Layer 3 of a small transformer language model trained on English Wikipedia (16 layers, counted from 0, width 128).
A neuron adds its activation times its output weights to the MLP's output. To switch it off is to set its activation to zero at one token and run the rest of the model.
A neuron's activation on a vector x is SiLU(gate . x) times (in . x), where the dot is the dot product.

Input weights of the MLP neurons that the questions are about. A number n stands for n times 0.00072.
n76 gate: 168 40 40 -174 -151 84 0 -15 5 231 -366 49 83 -204 -197 392 34 -123 -88 221 93 -117 -279 164 258 63 -38 111 -295 160 -182 -134 -135 -65 86 -72 -136 -260 261 145 -256 -44 123 5 376 133 -119 -162 263 78 -50 -147 -107 15 157 -50 -33 229 -24 425 -54 185 124 28 15 -20 171 275 -327 66 129 -275 -14 151 68 265 -63 -117 117 183 186 77 5 -107 170 83 15 -109 -171 109 0 -117 271 0 -426 152 264 -86 200 128 159 -108 -106 -184 38 19 144 108 91 -275 128 -80 -37 -120 -55 19 38 178 82 -151 -143 84 -184 -62 86 124 172 24
n114 gate: -53 -72 -170 -101 -40 -123 -158 116 151 -99 -224 102 137 -116 -29 5 236 -53 -76 163 -142 -147 -225 -423 -127 75 -177 -201 222 193 -33 -15 281 58 -61 102 272 172 51 194 251 200 -144 -97 174 35 21 241 58 103 43 244 95 -164 68 299 274 132 138 -10 82 -325 -144 101 0 270 0 -5 175 234 -105 271 141 -25 54 -70 125 -127 96 82 -31 -195 81 5 -245 -222 -361 237 114 -213 93 197 136 -20 -146 -179 430 152 -21 10 91 -265 215 -90 134 244 70 -177 -233 -116 20 88 115 -105 -198 252 -25 -275 -21 30 -401 271 -81 100 25 29 250 145
n165 gate: 60 -14 -113 -124 71 -274 -52 164 110 -37 -60 9 -290 38 47 -65 -40 -149 -365 -246 -147 -262 -22 -50 -90 -31 -311 -40 -218 87 109 -114 -9 47 -90 52 0 22 76 -89 40 204 -103 13 -106 -238 68 262 25 280 17 121 116 -93 -185 222 39 -209 -108 139 67 143 -30 -321 -262 -98 98 93 -108 244 -67 -119 243 -36 253 -48 -53 -9 -93 -81 -89 44 -179 -329 -9 -98 -144 -262 126 74 -285 -62 50 -27 -261 112 109 51 84 58 -201 89 -237 62 -122 87 -183 9 -43 -212 -39 -205 -394 92 14 26 -39 206 202 80 -35 -31 -252 17 -82 -92 -45 4
n196 gate: 136 -92 96 20 179 131 141 154 -317 93 -91 -91 50 62 241 0 -198 -178 -165 65 -30 -10 -256 173 58 -153 -296 257 -94 133 21 89 -72 224 212 -478 -155 -87 177 81 -106 18 -337 -322 -119 92 117 -100 204 -75 -56 -75 47 -282 -114 30 68 -40 -297 196 -272 -151 108 24 320 181 251 -57 208 134 -236 -81 134 305 113 163 430 -24 -35 -243 60 123 -309 -95 -154 -239 52 -10 180 -117 20 65 67 -99 -79 397 225 -16 -221 -116 -53 -40 -74 134 -5 187 44 21 181 -79 -58 115 -320 -108 -62 -10 121 148 185 -209 -176 81 -137 98 137 38 -136 -5
n207 gate: 87 -122 47 -15 -217 -78 -142 -150 401 149 -170 413 -109 -34 65 -43 67 93 -177 57 52 -21 51 -121 229 -41 222 31 130 -59 17 123 -263 -173 115 -22 91 -20 5 20 52 28 -164 0 99 -177 -42 -474 44 39 -266 198 -282 81 -102 58 -165 31 76 81 -10 202 -76 -173 200 -172 266 249 179 269 -20 -79 -45 -281 -22 67 -72 274 254 100 -177 -56 -29 -233 256 88 185 26 258 -76 -158 -38 283 -62 -252 -83 191 236 104 -418 -208 -250 118 -98 390 -117 -15 -60 -248 -365 -55 -30 -322 -41 53 -71 111 -112 -93 -233 -436 -68 -122 107 91 64 5 189
n210 gate: 104 -150 72 353 0 -215 56 -236 89 39 -205 -53 -233 234 -5 25 -66 -55 38 100 -62 -289 173 -207 96 80 -157 127 74 -68 -86 140 141 -9 -83 50 -152 124 -29 -5 124 -94 95 287 190 -332 19 -104 -121 414 58 19 -45 20 -108 328 -14 157 -5 19 72 161 213 -140 227 38 205 -74 173 82 116 154 36 209 5 253 -127 114 5 130 -304 117 124 137 -385 -132 -278 63 -157 65 164 -163 -39 9 -287 -124 48 265 -180 -282 -255 -153 -84 -99 241 112 -265 -90 158 164 28 -9 4 256 180 -42 -5 -238 95 -76 70 29 94 -126 97 -54 -329 -126
n220 gate: -31 -104 -35 -72 -110 -26 -104 263 101 271 78 279 -128 12 74 22 -63 -89 17 30 -175 4 59 74 66 -152 -128 -350 -13 -100 55 -4 -77 301 -51 -149 -70 -277 4 -265 94 -54 -125 -249 28 153 9 182 -32 195 95 -51 -125 -267 -305 95 259 -102 -104 21 210 25 -137 263 -290 64 17 -293 -104 -180 -36 -73 -94 47 -210 126 105 -115 200 142 141 80 -76 -72 -175 -30 -9 -117 258 91 9 182 -18 -51 -262 -116 74 -194 -157 73 -152 -4 -139 173 -133 126 -251 5 -171 -46 83 -164 60 17 44 -215 -95 92 -94 -47 -42 -77 84 -155 -224 -64 60 -46
n76 in: -36 136 115 -258 49 159 -144 117 -93 -91 43 -60 -291 -51 66 -385 -312 -160 217 20 49 265 286 -80 147 -156 -124 15 415 207 37 315 33 19 23 -230 -76 76 209 9 208 102 0 114 -28 -301 45 65 -182 47 -78 -123 108 -298 -194 -350 81 123 62 -72 -228 100 -53 -164 130 -198 262 62 -120 -61 149 52 146 -99 -301 -58 -107 118 241 -189 94 117 -290 -74 101 -265 62 -100 -43 336 -145 155 -379 -44 200 -119 -45 -10 -202 59 -161 -114 -39 10 67 -242 -217 -213 -34 -5 -110 -43 -125 77 -395 24 129 -165 104 -29 -72 228 88 150 206 107 -119 19
n114 in: 72 211 55 58 88 104 144 -73 19 35 118 -30 -163 163 5 -82 -204 119 59 -143 261 39 131 335 137 -68 219 102 -195 -237 68 5 -221 -127 32 -203 -188 -153 -149 -33 -292 -75 248 139 -94 53 -139 -215 -89 -63 -14 -153 92 221 -5 -175 -313 -133 -86 -24 -84 391 130 -112 30 -128 -10 87 -239 -316 42 -230 47 -157 -148 112 170 165 -5 -169 15 58 -28 -74 369 157 371 -65 -115 240 85 -264 30 78 29 64 -457 -254 88 -5 -57 277 -170 -34 -19 -232 -19 182 115 39 67 80 -88 203 167 -287 -86 213 114 -93 178 -372 -14 -130 -163 -93 -292 -111
n165 in: 23 -101 164 98 -178 203 100 -151 -40 -106 -120 -153 198 81 -52 234 53 47 314 252 81 228 -18 50 202 150 161 -106 93 -73 -100 185 47 -115 95 -5 -14 65 -145 154 45 -269 -66 77 141 117 -50 -217 -64 -200 134 -162 122 28 135 77 -121 116 44 -110 54 -83 -136 315 282 171 -166 -117 186 -408 292 17 -210 -27 -10 -27 128 -39 237 122 85 -110 130 58 -14 67 98 304 -223 -188 150 46 -110 151 31 -45 -188 -93 -66 -63 9 -162 168 75 122 40 242 -180 4 182 -243 198 232 -75 -193 -91 104 9 -222 4 -118 -45 165 114 131 13 270 -92
n196 in: -403 -161 113 -138 171 -192 -27 134 253 105 112 89 -84 -31 31 112 207 127 14 -159 349 -5 225 -33 -103 152 104 -51 111 -229 -124 101 44 -217 185 350 -72 126 -131 231 159 117 5 5 -57 63 -52 93 -225 -138 -39 172 146 5 -87 -85 76 -172 204 -377 -94 -5 -54 -172 137 -93 -51 160 0 -18 149 -18 -147 -121 65 -5 -211 -31 116 56 -47 5 65 -139 67 37 -92 -132 -63 422 85 34 24 32 134 -98 -290 -38 249 66 64 47 14 -193 36 14 23 0 91 106 -14 259 -61 73 -382 163 -311 188 -309 106 -358 0 92 -23 -389 44 -33 173
n207 in: -223 -198 -233 -183 -327 65 -228 129 306 169 -148 457 130 -76 115 -42 153 47 -324 125 -45 65 -83 5 19 -5 39 271 -52 204 191 -108 -176 -38 257 32 10 -159 -297 105 75 -197 -5 75 -57 281 10 -417 61 -32 -158 -90 36 94 57 -76 -408 -75 -209 -5 -40 -184 44 -260 71 40 265 -62 126 139 9 -180 33 -95 37 -34 -20 -53 75 0 -220 -162 -23 -273 123 0 31 91 209 -126 -238 -92 164 -35 -40 -45 15 262 73 -376 -267 -150 152 -99 78 -235 0 -137 -248 -10 -44 -43 -19 161 -184 213 -73 25 -321 -30 -248 -75 -254 88 -73 249 215 -122
n210 in: -20 -68 -24 -152 -358 121 -65 62 -133 -49 267 -130 -159 -55 -106 410 95 191 192 -39 -5 186 -236 200 -281 52 -130 -327 -210 -29 154 -160 -69 219 168 66 -173 223 218 -115 -43 -56 -111 -116 164 107 34 -105 -136 -163 54 149 35 -215 109 199 -134 -24 -14 -5 121 23 -23 -59 -151 284 -115 250 -209 225 68 -50 -161 -29 -36 -151 151 -138 -153 -34 101 -47 -112 -158 -5 -148 110 -175 -107 -126 24 111 34 162 109 164 357 -218 -50 275 116 53 19 81 -70 -127 28 101 -108 -161 74 5 5 -367 360 -107 396 156 -228 72 5 92 -339 99 89 140 241 66
n220 in: 0 9 110 137 50 139 45 -62 -50 -425 -120 -286 96 67 153 -39 149 241 58 -143 -104 54 -301 -148 -136 17 12 347 52 98 -36 70 -64 88 139 13 -26 190 42 172 -25 97 132 29 -12 -77 42 -36 8 -200 -19 -75 39 87 324 8 -185 125 98 -4 -126 -24 -8 -139 267 -13 13 274 144 -48 -16 108 -184 -146 282 -136 -206 -20 38 -190 172 -95 145 96 64 -46 9 114 -183 -53 85 -97 -17 41 203 210 239 349 158 -71 127 13 210 -194 33 8 180 -212 -20 50 -16 208 -55 -115 -202 373 105 21 66 125 -114 34 -55 90 4 -12 38 -49

Output weights of the MLP neurons that the questions are about. A number n stands for n times 0.00076.
n76: -172 264 122 172 -62 187 -174 -25 52 -121 133 -70 -93 0 159 -93 -177 -67 -191 87 84 92 170 -38 212 96 -4 -106 44 -155 -25 306 128 158 -14 -352 -19 13 207 103 -21 55 93 -102 -107 -377 185 -87 240 -14 -73 -121 -36 95 -60 41 140 -148 100 220 229 110 -37 193 86 -146 24 279 72 193 -16 -10 -78 29 -292 78 17 46 98 -27 -225 -37 -341 71 176 88 64 213 43 -33 98 36 120 127 -62 -61 -103 206 -50 85 61 -188 71 -198 94 -96 -28 -64 294 4 -123 -432 -182 -18 91 -297 62 120 87 161 175 68 121 -23 311 -4 213 143
n114: -22 -102 -4 189 153 20 -160 -57 104 4 79 55 -180 -61 -238 152 -8 -105 211 172 0 -34 -251 -114 52 283 -249 256 -56 -131 -44 -30 182 257 157 25 104 113 283 248 20 -12 276 145 -166 57 73 -128 -4 -99 -79 158 171 -72 112 -49 92 135 81 174 -48 17 -95 -125 -79 -89 95 390 200 245 -264 171 97 -77 26 -143 129 186 -39 95 153 147 -71 -178 61 -94 -166 141 -8 -106 178 -30 160 -275 -28 256 135 107 -61 82 106 -111 117 -89 91 -34 96 -187 9 34 132 33 -136 -13 55 87 20 4 185 325 -59 -385 -26 -75 -9 136 62 12
n165: 100 -113 119 -21 -73 -55 11 -4 -155 -263 23 -81 8 163 88 82 50 15 472 130 70 -155 214 17 48 117 -160 47 117 -124 -40 246 158 -61 32 -41 203 -134 101 135 -247 7 47 -226 438 244 -39 3 -38 -99 -172 -184 48 -18 39 -153 168 -55 22 166 99 164 11 223 -61 137 -90 -238 137 -142 106 34 -146 18 -87 -27 72 -129 35 -51 -62 -93 -61 237 -14 -74 -116 162 -35 0 4 20 -89 11 -42 -141 -47 -70 -4 -158 64 -40 4 0 162 -200 -83 36 -196 12 -80 138 104 -113 27 -137 -51 -35 -280 -231 50 -101 166 -100 69 158 148 21
n196: 59 40 -43 97 29 -99 -237 89 231 -69 205 17 28 13 12 -157 242 25 276 -181 -283 -74 191 -310 -40 118 29 -180 71 299 -82 133 158 158 -230 212 299 212 -224 -67 -25 -8 -46 189 38 190 -123 110 -4 139 -93 -175 -81 41 87 -114 -45 98 137 -103 45 123 -118 -152 -192 -191 4 114 -176 -220 216 185 -26 -196 -407 -65 73 25 160 209 75 32 170 117 125 70 223 -96 -20 -203 49 143 50 -59 -9 -220 -189 154 75 -102 -162 49 133 -213 102 -70 66 128 -140 -13 -95 -17 290 -187 234 38 -45 -160 -87 104 -70 -202 -85 23 -136 -98 172 -52
n207: -206 -37 -32 -64 26 -31 34 134 32 82 50 -143 -196 -181 -233 145 -73 -4 24 123 138 -65 126 -25 29 135 -178 -46 168 -31 104 -145 420 167 -281 -40 114 0 -40 -28 -163 -98 35 126 217 -5 140 192 -160 64 301 -93 67 87 80 116 10 -9 -277 -43 -90 -135 52 199 -195 24 -142 348 -67 -175 -161 -25 -69 71 -104 -105 364 -348 57 -179 79 -5 5 333 -46 190 -89 -102 -183 43 104 9 -97 143 175 361 -152 125 -235 132 -43 91 -62 338 -23 -14 114 169 344 19 -24 -89 288 -87 -64 70 -249 85 127 -18 203 -13 152 139 62 265 196 -235
n210: 189 -109 -173 222 21 -215 48 -139 132 86 102 -52 199 58 37 28 0 -29 -149 26 32 -26 -161 -267 -9 91 -75 101 22 -86 65 181 -238 -157 -108 21 0 358 164 228 4 109 -165 -110 239 -113 -4 207 -62 88 -126 -12 -77 152 -55 122 -54 -9 182 -36 264 356 20 -37 -98 -241 -32 177 13 5 327 14 -247 170 -303 129 -180 183 -27 -49 95 46 -193 -197 -12 83 -226 -216 -156 -101 98 129 -96 -219 189 310 -102 134 -150 -182 32 130 -170 -56 382 -130 -9 146 -167 61 -5 -4 50 -141 104 0 -66 13 0 0 43 0 205 -27 -309 80 68 -4
n220: -136 -58 -167 -157 -187 -62 11 68 -169 -427 -52 -156 39 334 -78 -4 146 168 162 -284 144 66 -208 -88 -220 90 12 372 0 45 -293 154 -68 -48 64 -112 -18 -167 -60 148 35 250 75 46 -28 -175 -33 36 -11 -79 -145 118 60 31 30 -107 17 -93 31 147 -122 162 -31 -65 81 39 -229 -17 249 -73 90 -40 8 -98 126 -106 -125 20 88 63 -43 -155 74 53 210 -21 0 -204 -107 149 -71 59 -65 -103 0 85 15 238 213 164 -15 -185 200 -153 100 49 212 -65 64 -21 4 123 -124 -129 12 133 31 293 -159 -45 -349 83 -143 -21 -50 32 141 -37

Each question names a token from some text and the token that comes next. It shows the vector x that enters the MLP there. A number n stands for n times 0.0051.

Then comes g, the gradient of the next token's log-probability with respect to the MLP's output, scaled to length 1. A neuron's effect is roughly proportional to its activation times (output weights . g). A number n stands for n times 0.00079.

"hear", then "ts "
x: -4 265 -3 153 120 -61 -53 -99 39 81 -57 47 15 113 131 -237 -144 -43 -16 59 -200 38 2 -83 3 3 -102 -50 52 11 -4 -8 -113 51 33 84 -168 -177 -2 37 -116 -49 -88 207 97 -130 -85 97 -59 -45 -52 -52 -142 -28 165 -136 58 -2 -184 -14 -1 -54 -167 127 -89 46 54 -16 16 -65 146 98 -113 -121 23 10 -59 -63 -40 -146 -58 18 297 119 -5 -291 -41 42 -143 -102 15 -65 146 145 64 -77 12 41 -74 -234 -77 22 -22 50 80 81 123 15 121 198 54 -192 292 -81 -220 81 96 -21 26 3 83 33 153 101 10 33 -62 93
g: -19 106 -120 115 -44 86 -15 49 -104 87 15 -105 -47 -17 91 -69 -2 167 117 142 143 25 159 144 -78 -13 -43 -62 48 -25 4 -30 93 51 181 -18 61 -96 218 35 -116 16 56 134 98 -24 127 -18 -56 -118 -34 74 183 -8 -4 249 -131 138 72 57 57 20 11 16 169 32 -69 -145 125 91 -18 93 33 77 -106 -130 167 -80 -74 151 -109 142 9 -139 -46 -316 28 -1 377 55 95 -149 54 145 47 -73 161 -39 146 16 4 -60 46 -45 212 117 53 -122 -253 -146 -210 -208 -7 38 -155 -191 -147 59 45 78 98 -25 -3 -208 90 96 1 79
Which neuron, switched off, lowers the next token's probability most? n210

"cont", then "est "
x: -43 25 -176 86 1 -117 -96 18 -80 77 67 -75 120 -73 -95 -232 5 119 -30 11 -213 -9 8 -47 200 -17 -59 110 15 -19 4 278 -111 -122 -358 -68 -129 -68 12 76 111 115 32 114 20 -43 -85 12 98 -138 -53 -81 -215 67 63 246 -55 98 -161 42 -25 -184 -97 16 -158 -58 115 130 -187 44 107 36 -86 119 215 -51 -196 37 -148 -94 -205 -16 108 69 -14 78 -105 32 117 -31 36 -124 21 150 -62 46 -30 21 13 -298 86 -28 186 125 -41 -5 255 12 116 -119 7 9 211 31 -95 85 108 66 128 -98 -76 24 16 62 110 158 -36 6
g: 104 208 -110 30 10 24 -57 -50 -91 -25 -46 -14 -71 25 -127 -107 130 -70 -63 -71 231 9 -139 22 211 4 98 44 -33 32 -15 -59 -35 15 -26 148 77 56 -31 279 -123 -117 -75 -54 97 82 24 -21 41 -142 -32 -74 -37 27 30 106 -99 -128 -88 -101 16 -7 -96 296 -11 123 -243 -136 120 -125 69 -35 34 139 -33 38 -120 165 116 174 -92 112 166 -102 -38 20 -131 -60 96 -23 66 -34 -58 -36 -9 -185 -134 65 -110 -109 -373 326 -211 -116 -124 -19 -88 137 168 -110 42 -66 -57 64 -42 -28 -11 -33 102 26 68 232 172 51 46 -75 -76 174
Which neuron, switched off, raises the next token's probability most? n210

", ", then "show"
x: -88 114 155 -82 18 -27 -26 -59 -25 -83 -60 123 65 -56 72 -171 42 -69 -37 -25 56 76 -9 -19 15 20 79 5 -20 76 181 -140 -76 17 10 -162 -44 78 -24 148 12 78 -270 86 -176 144 -126 8 -41 -156 95 -19 -185 42 -84 165 182 125 75 -70 -102 40 44 -19 8 -33 20 16 -149 101 -75 54 3 72 112 48 61 37 -155 3 34 58 249 -117 -79 -23 -101 -53 27 -64 36 42 -162 -30 101 62 28 136 2 101 80 -97 269 207 -27 -111 130 62 0 -7 4 -49 -30 105 -69 -21 -23 41 -278 64 -48 33 21 -10 27 -70 -100 -89
g: -42 53 227 -98 229 -140 41 -44 76 -73 -36 49 -12 39 -47 -90 117 15 -183 -7 69 -22 84 15 -1 -114 -16 -41 257 68 -85 -12 -79 -246 79 81 0 201 16 -131 69 -110 85 -69 -33 57 -103 -93 -160 -47 4 -15 9 -61 -60 8 -30 -21 -29 7 112 -159 -31 26 -3 -56 -30 84 -46 -43 59 48 29 -95 233 -74 -302 -78 -274 -58 -17 134 103 35 -114 -84 106 174 -59 111 -300 43 79 205 -67 193 -243 180 190 -120 60 31 52 3 13 -34 32 -20 -84 -62 40 -79 20 -12 -75 -28 -121 118 -173 -41 87 90 222 -91 -109 240 198 198
Which neuron, switched off, lowers the next token's probability most? n114

"ies", then "is"
x: -100 -36 -5 34 87 189 -36 -17 54 34 -113 -16 128 59 -92 -75 -49 51 -100 172 46 159 -50 136 6 -74 -133 -6 120 100 105 -18 -97 -94 -32 68 -46 -124 -120 -131 155 175 -125 -97 -196 -26 -30 -158 47 12 109 -77 -101 -55 -88 -121 -18 -35 -461 -174 69 -32 45 56 -89 60 -171 164 -53 64 -18 44 -34 -10 87 93 188 -62 -59 -138 -37 -12 -109 45 -65 -105 -93 -37 271 -172 38 31 -52 184 -16 72 2 39 -42 77 79 23 29 237 -49 -8 22 -32 78 -18 58 -11 -38 -44 -30 217 104 4 136 -250 25 -18 130 -54 0 -163 -109 57
g: 123 5 -70 -79 210 58 54 -340 -75 -5 127 24 -81 121 -114 217 17 -65 -10 110 46 -17 20 -181 183 -267 -2 28 -91 61 220 156 -201 -146 67 -112 -51 -29 141 -149 29 -29 50 -44 65 101 -6 -206 -58 58 81 81 75 131 -127 175 -91 174 -24 -21 -96 -183 26 -76 62 -96 -38 -161 6 -108 -76 36 -91 88 -13 -13 -239 -110 99 -7 177 62 6 -125 -73 131 -142 -42 -72 91 -54 105 -72 103 -33 -57 -13 51 33 -91 -38 241 -129 -119 162 -61 5 119 -208 -6 -38 -60 67 5 -17 -25 4 67 -88 174 100 -118 0 53 -200 -122 -53 -270
Which neuron, switched off, lowers the next token's probability most? n196

"cell", then "ence "
x: -39 -20 -40 -96 28 -49 67 220 -66 283 -44 151 30 -64 237 -166 32 99 -35 -48 -225 -56 -79 86 -80 -136 -141 -156 -77 -8 68 8 -40 -4 -95 -34 -97 76 45 -68 150 -98 -8 -171 -96 -154 39 -28 -32 -35 52 -16 13 35 170 47 -123 43 -96 -153 -47 -62 135 50 -2 -8 -53 140 18 0 100 -179 157 -52 -124 134 -27 93 -254 -115 5 70 94 120 7 39 -31 -118 0 62 -28 -51 59 129 56 -52 -121 -155 -16 -118 -45 153 3 184 -179 -59 -160 -118 42 -140 -21 -187 59 -17 33 87 223 73 117 -288 67 70 -120 51 -11 -93 -46 -26
g: 115 144 63 115 -147 60 -139 -75 -82 35 -200 317 58 86 95 135 -48 79 -51 -39 82 -77 56 -18 4 -52 238 -126 -25 36 39 -262 243 -5 109 -153 -44 26 108 62 -120 -32 69 -62 -141 48 -68 312 122 -121 178 127 -7 91 -202 15 -34 -40 -102 -25 50 -170 79 182 -69 -155 36 94 -43 -22 26 -91 61 129 -103 -71 -13 82 208 96 6 174 100 -16 18 -18 -121 10 -38 8 16 -60 -47 -6 10 109 -131 123 -172 -90 38 -25 -20 56 200 261 17 24 -246 173 220 66 -43 -13 -20 99 79 73 19 -22 66 29 -58 -108 -23 -256 78 -33
Which neuron, switched off, lowers the next token's probability most? n165

"for ", then "K"
x: -99 126 6 -171 52 27 106 89 63 -85 -58 63 42 -58 -13 -4 127 -107 -60 -7 226 -170 -11 -113 -110 11 -42 122 46 33 130 -47 -192 -35 -203 49 -189 150 60 50 130 32 -241 198 -16 -188 -190 9 -25 -49 78 -15 109 -10 125 113 -24 100 46 -112 17 -219 135 10 -158 128 125 -16 -42 105 -28 -69 -115 -74 143 81 -86 65 26 27 39 -6 84 -90 77 21 -71 -87 -58 39 -119 48 -127 -32 41 -59 3 92 -58 -79 66 -101 -10 172 -17 -5 200 -11 -64 -56 75 -17 -128 118 -26 121 -23 -98 -135 -118 -13 24 50 -152 -12 -293 -19 66
g: 183 -187 122 70 -97 -82 27 3 114 87 -149 -213 -268 -92 82 -125 56 -104 137 62 156 -156 15 135 96 66 -212 80 -119 -60 -304 77 27 20 -125 -36 -12 70 57 21 59 59 10 -12 26 160 -44 61 -247 -22 -139 -207 48 -135 130 112 12 -123 40 66 121 97 167 -129 -4 -72 108 -3 -127 -70 -37 -102 54 71 8 80 -29 -223 -79 -114 -178 99 10 -30 151 90 65 69 102 -179 1 61 121 -21 73 -273 -45 -67 50 23 130 112 -103 174 235 118 26 -60 -33 -79 -190 0 69 -226 -7 104 -3 22 49 -14 106 78 67 28 111 8 -114 -142
Which neuron, switched off, raises the next token's probability most? n165

"or", then "ing "
x: -88 -121 -205 197 79 48 42 -67 20 159 -40 78 148 -86 -3 -141 30 -40 -48 48 -25 201 98 236 91 -126 -37 -9 105 -12 226 -130 -209 -24 -155 113 -86 -121 -12 -125 68 83 -42 88 -59 -197 79 -57 68 37 98 17 90 222 -31 405 65 209 155 -201 -61 103 12 -20 -30 -112 -212 113 -126 -21 -58 46 -13 -39 -205 -51 -19 -40 -136 -37 -90 75 141 -75 -154 -38 118 -112 78 -31 -8 -55 59 -31 182 -36 -124 45 -9 131 -17 -12 14 -26 27 43 239 -9 -5 207 30 -164 -58 99 -46 -26 106 60 95 55 33 -44 -23 38 108 -205 83 45
g: -63 14 6 13 179 230 -63 -6 -20 -208 45 71 31 112 56 -100 -67 182 -38 -142 31 -53 109 203 53 39 274 -104 230 41 -53 198 -16 -117 -49 -49 90 135 141 -61 -85 -43 28 96 245 -22 -83 97 -114 -55 -96 65 39 102 -47 18 36 94 146 45 -107 -13 153 152 -40 -43 -132 -42 -12 -23 149 210 -110 -24 161 82 -52 -197 -14 -198 -61 -110 -163 -33 -20 -109 152 -9 -475 110 88 18 -12 -107 79 22 -38 5 38 140 -61 -188 -42 13 235 98 -6 -20 -201 -110 114 -64 -14 71 -85 -59 -120 -70 -31 -70 12 93 69 53 -102 12 -13 -65
Which neuron, switched off, lowers the next token's probability most? n114

"Loc", then "us "
x: 38 -16 -163 -34 65 175 -24 -53 -84 132 -26 221 -5 18 -19 -271 -64 41 -169 11 -76 79 -32 138 7 -121 -125 -28 -53 29 114 -19 -197 145 -53 -123 10 -23 42 -12 -103 -21 -39 -22 -53 -67 -109 -46 61 73 -66 4 -67 22 114 -49 25 92 -195 91 54 69 -65 149 36 -78 31 120 -198 -61 206 48 16 18 -259 95 -354 -176 -53 -77 155 -135 -294 -2 -127 -51 -47 153 21 -228 -132 64 48 224 98 -208 -50 35 111 110 -113 17 40 220 3 33 65 -57 112 -192 9 -23 102 -5 35 -1 22 17 -183 -122 10 -50 81 72 41 -343 -102 -62
g: -21 -62 -81 -17 -41 70 75 291 163 147 -286 -136 -12 -68 -32 377 46 -342 -79 -36 -313 -140 180 41 5 -11 92 22 58 88 14 16 -39 2 61 -171 55 186 83 -221 109 53 34 -71 99 -25 73 127 94 120 -16 106 -77 30 -194 -213 55 -41 76 59 -94 26 -14 -12 -25 -145 4 54 -33 125 177 -23 -46 -12 -23 -65 172 71 36 -4 -82 -202 104 -39 58 -14 113 -12 53 110 140 38 -145 241 119 -28 -28 -50 92 -155 152 -102 -27 122 31 26 25 -312 109 26 -56 -89 124 3 -49 -49 17 -57 -25 -53 36 38 -50 -41 -58 -24 -42 23
Which neuron, switched off, lowers the next token's probability most? n220

"long", then "-"
x: -51 -50 -43 135 63 32 -273 -25 -93 189 -102 65 30 -13 -245 -75 -208 -8 -98 25 -132 -71 37 28 -48 20 -121 -82 -28 95 -110 20 -252 317 -216 -14 -151 32 148 -60 109 -228 -38 -121 105 -53 96 89 -61 -65 126 142 -11 271 45 -32 -82 18 -181 -47 49 -207 90 61 17 66 -52 -32 -40 -140 51 -9 -293 -183 -176 29 135 141 -33 -47 -99 97 142 -107 -41 74 -21 -88 32 -38 104 96 60 2 -123 12 -109 33 -25 88 -108 98 -28 -4 -152 -4 -32 43 87 45 47 -182 249 11 -95 -78 25 117 134 128 128 70 44 112 -23 -287 -102 -46
g: -144 -93 -14 48 -240 213 100 -50 25 146 -105 37 -86 -198 20 -200 57 94 -25 -9 -208 110 19 31 135 160 -51 48 61 50 95 180 -107 44 21 160 -59 117 78 -61 101 94 73 143 -161 -96 132 36 12 11 -19 -62 -234 68 14 137 23 -250 123 60 376 25 -101 -135 231 4 -72 -19 3 -41 -135 -135 111 -84 -167 85 69 -127 -84 54 -73 -246 -104 -42 3 45 -61 119 150 -74 46 11 84 -43 95 -52 -198 -229 -25 -121 -14 89 -29 73 7 -7 -106 -14 -66 133 -305 -47 69 -32 -70 -14 -96 12 96 -11 50 -24 -192 -91 -16 67 56 -10
Which neuron, switched off, lowers the next token's probability most? n220

"on", then "al "
x: -122 -38 -117 39 144 191 49 -71 -9 158 -32 89 58 -158 124 -150 -67 -32 -204 23 -304 167 32 155 94 -9 141 6 -19 -48 311 -210 -94 81 -267 150 -114 -10 94 -186 118 99 -12 49 -8 103 177 92 71 -26 102 -7 -53 69 44 96 -198 -46 -100 -70 28 22 -186 -77 28 11 -172 -57 -126 -73 10 247 -110 84 -14 17 131 80 23 -23 -85 157 229 -68 -40 111 -151 -128 29 -53 -169 36 -47 130 -42 -21 -146 -100 -17 32 77 48 173 -60 -144 11 29 85 -5 125 95 41 -27 62 -84 -98 137 29 -100 119 58 83 -65 28 80 -3 -160 97
g: 34 171 210 -21 169 253 -24 -41 58 -6 89 67 79 -74 176 145 228 -95 -133 -15 10 -68 174 -38 -38 69 36 57 31 -4 111 -1 -16 -94 150 147 60 107 -154 -54 17 -254 20 100 -55 28 -99 -75 149 -56 -39 -110 -116 -65 -21 85 101 -248 -48 52 150 74 -237 109 228 57 -162 15 30 101 -185 61 -130 9 -66 200 144 -4 -38 -36 -28 -134 -68 209 -214 -114 -93 -21 -168 -69 -191 -43 -82 -16 -142 -41 74 39 -84 27 79 -22 -80 -66 -22 74 1 -13 -99 90 98 222 91 77 27 -271 69 108 142 -151 92 -41 61 83 60 -105 25 -195
Which neuron, switched off, lowers the next token's probability most? n220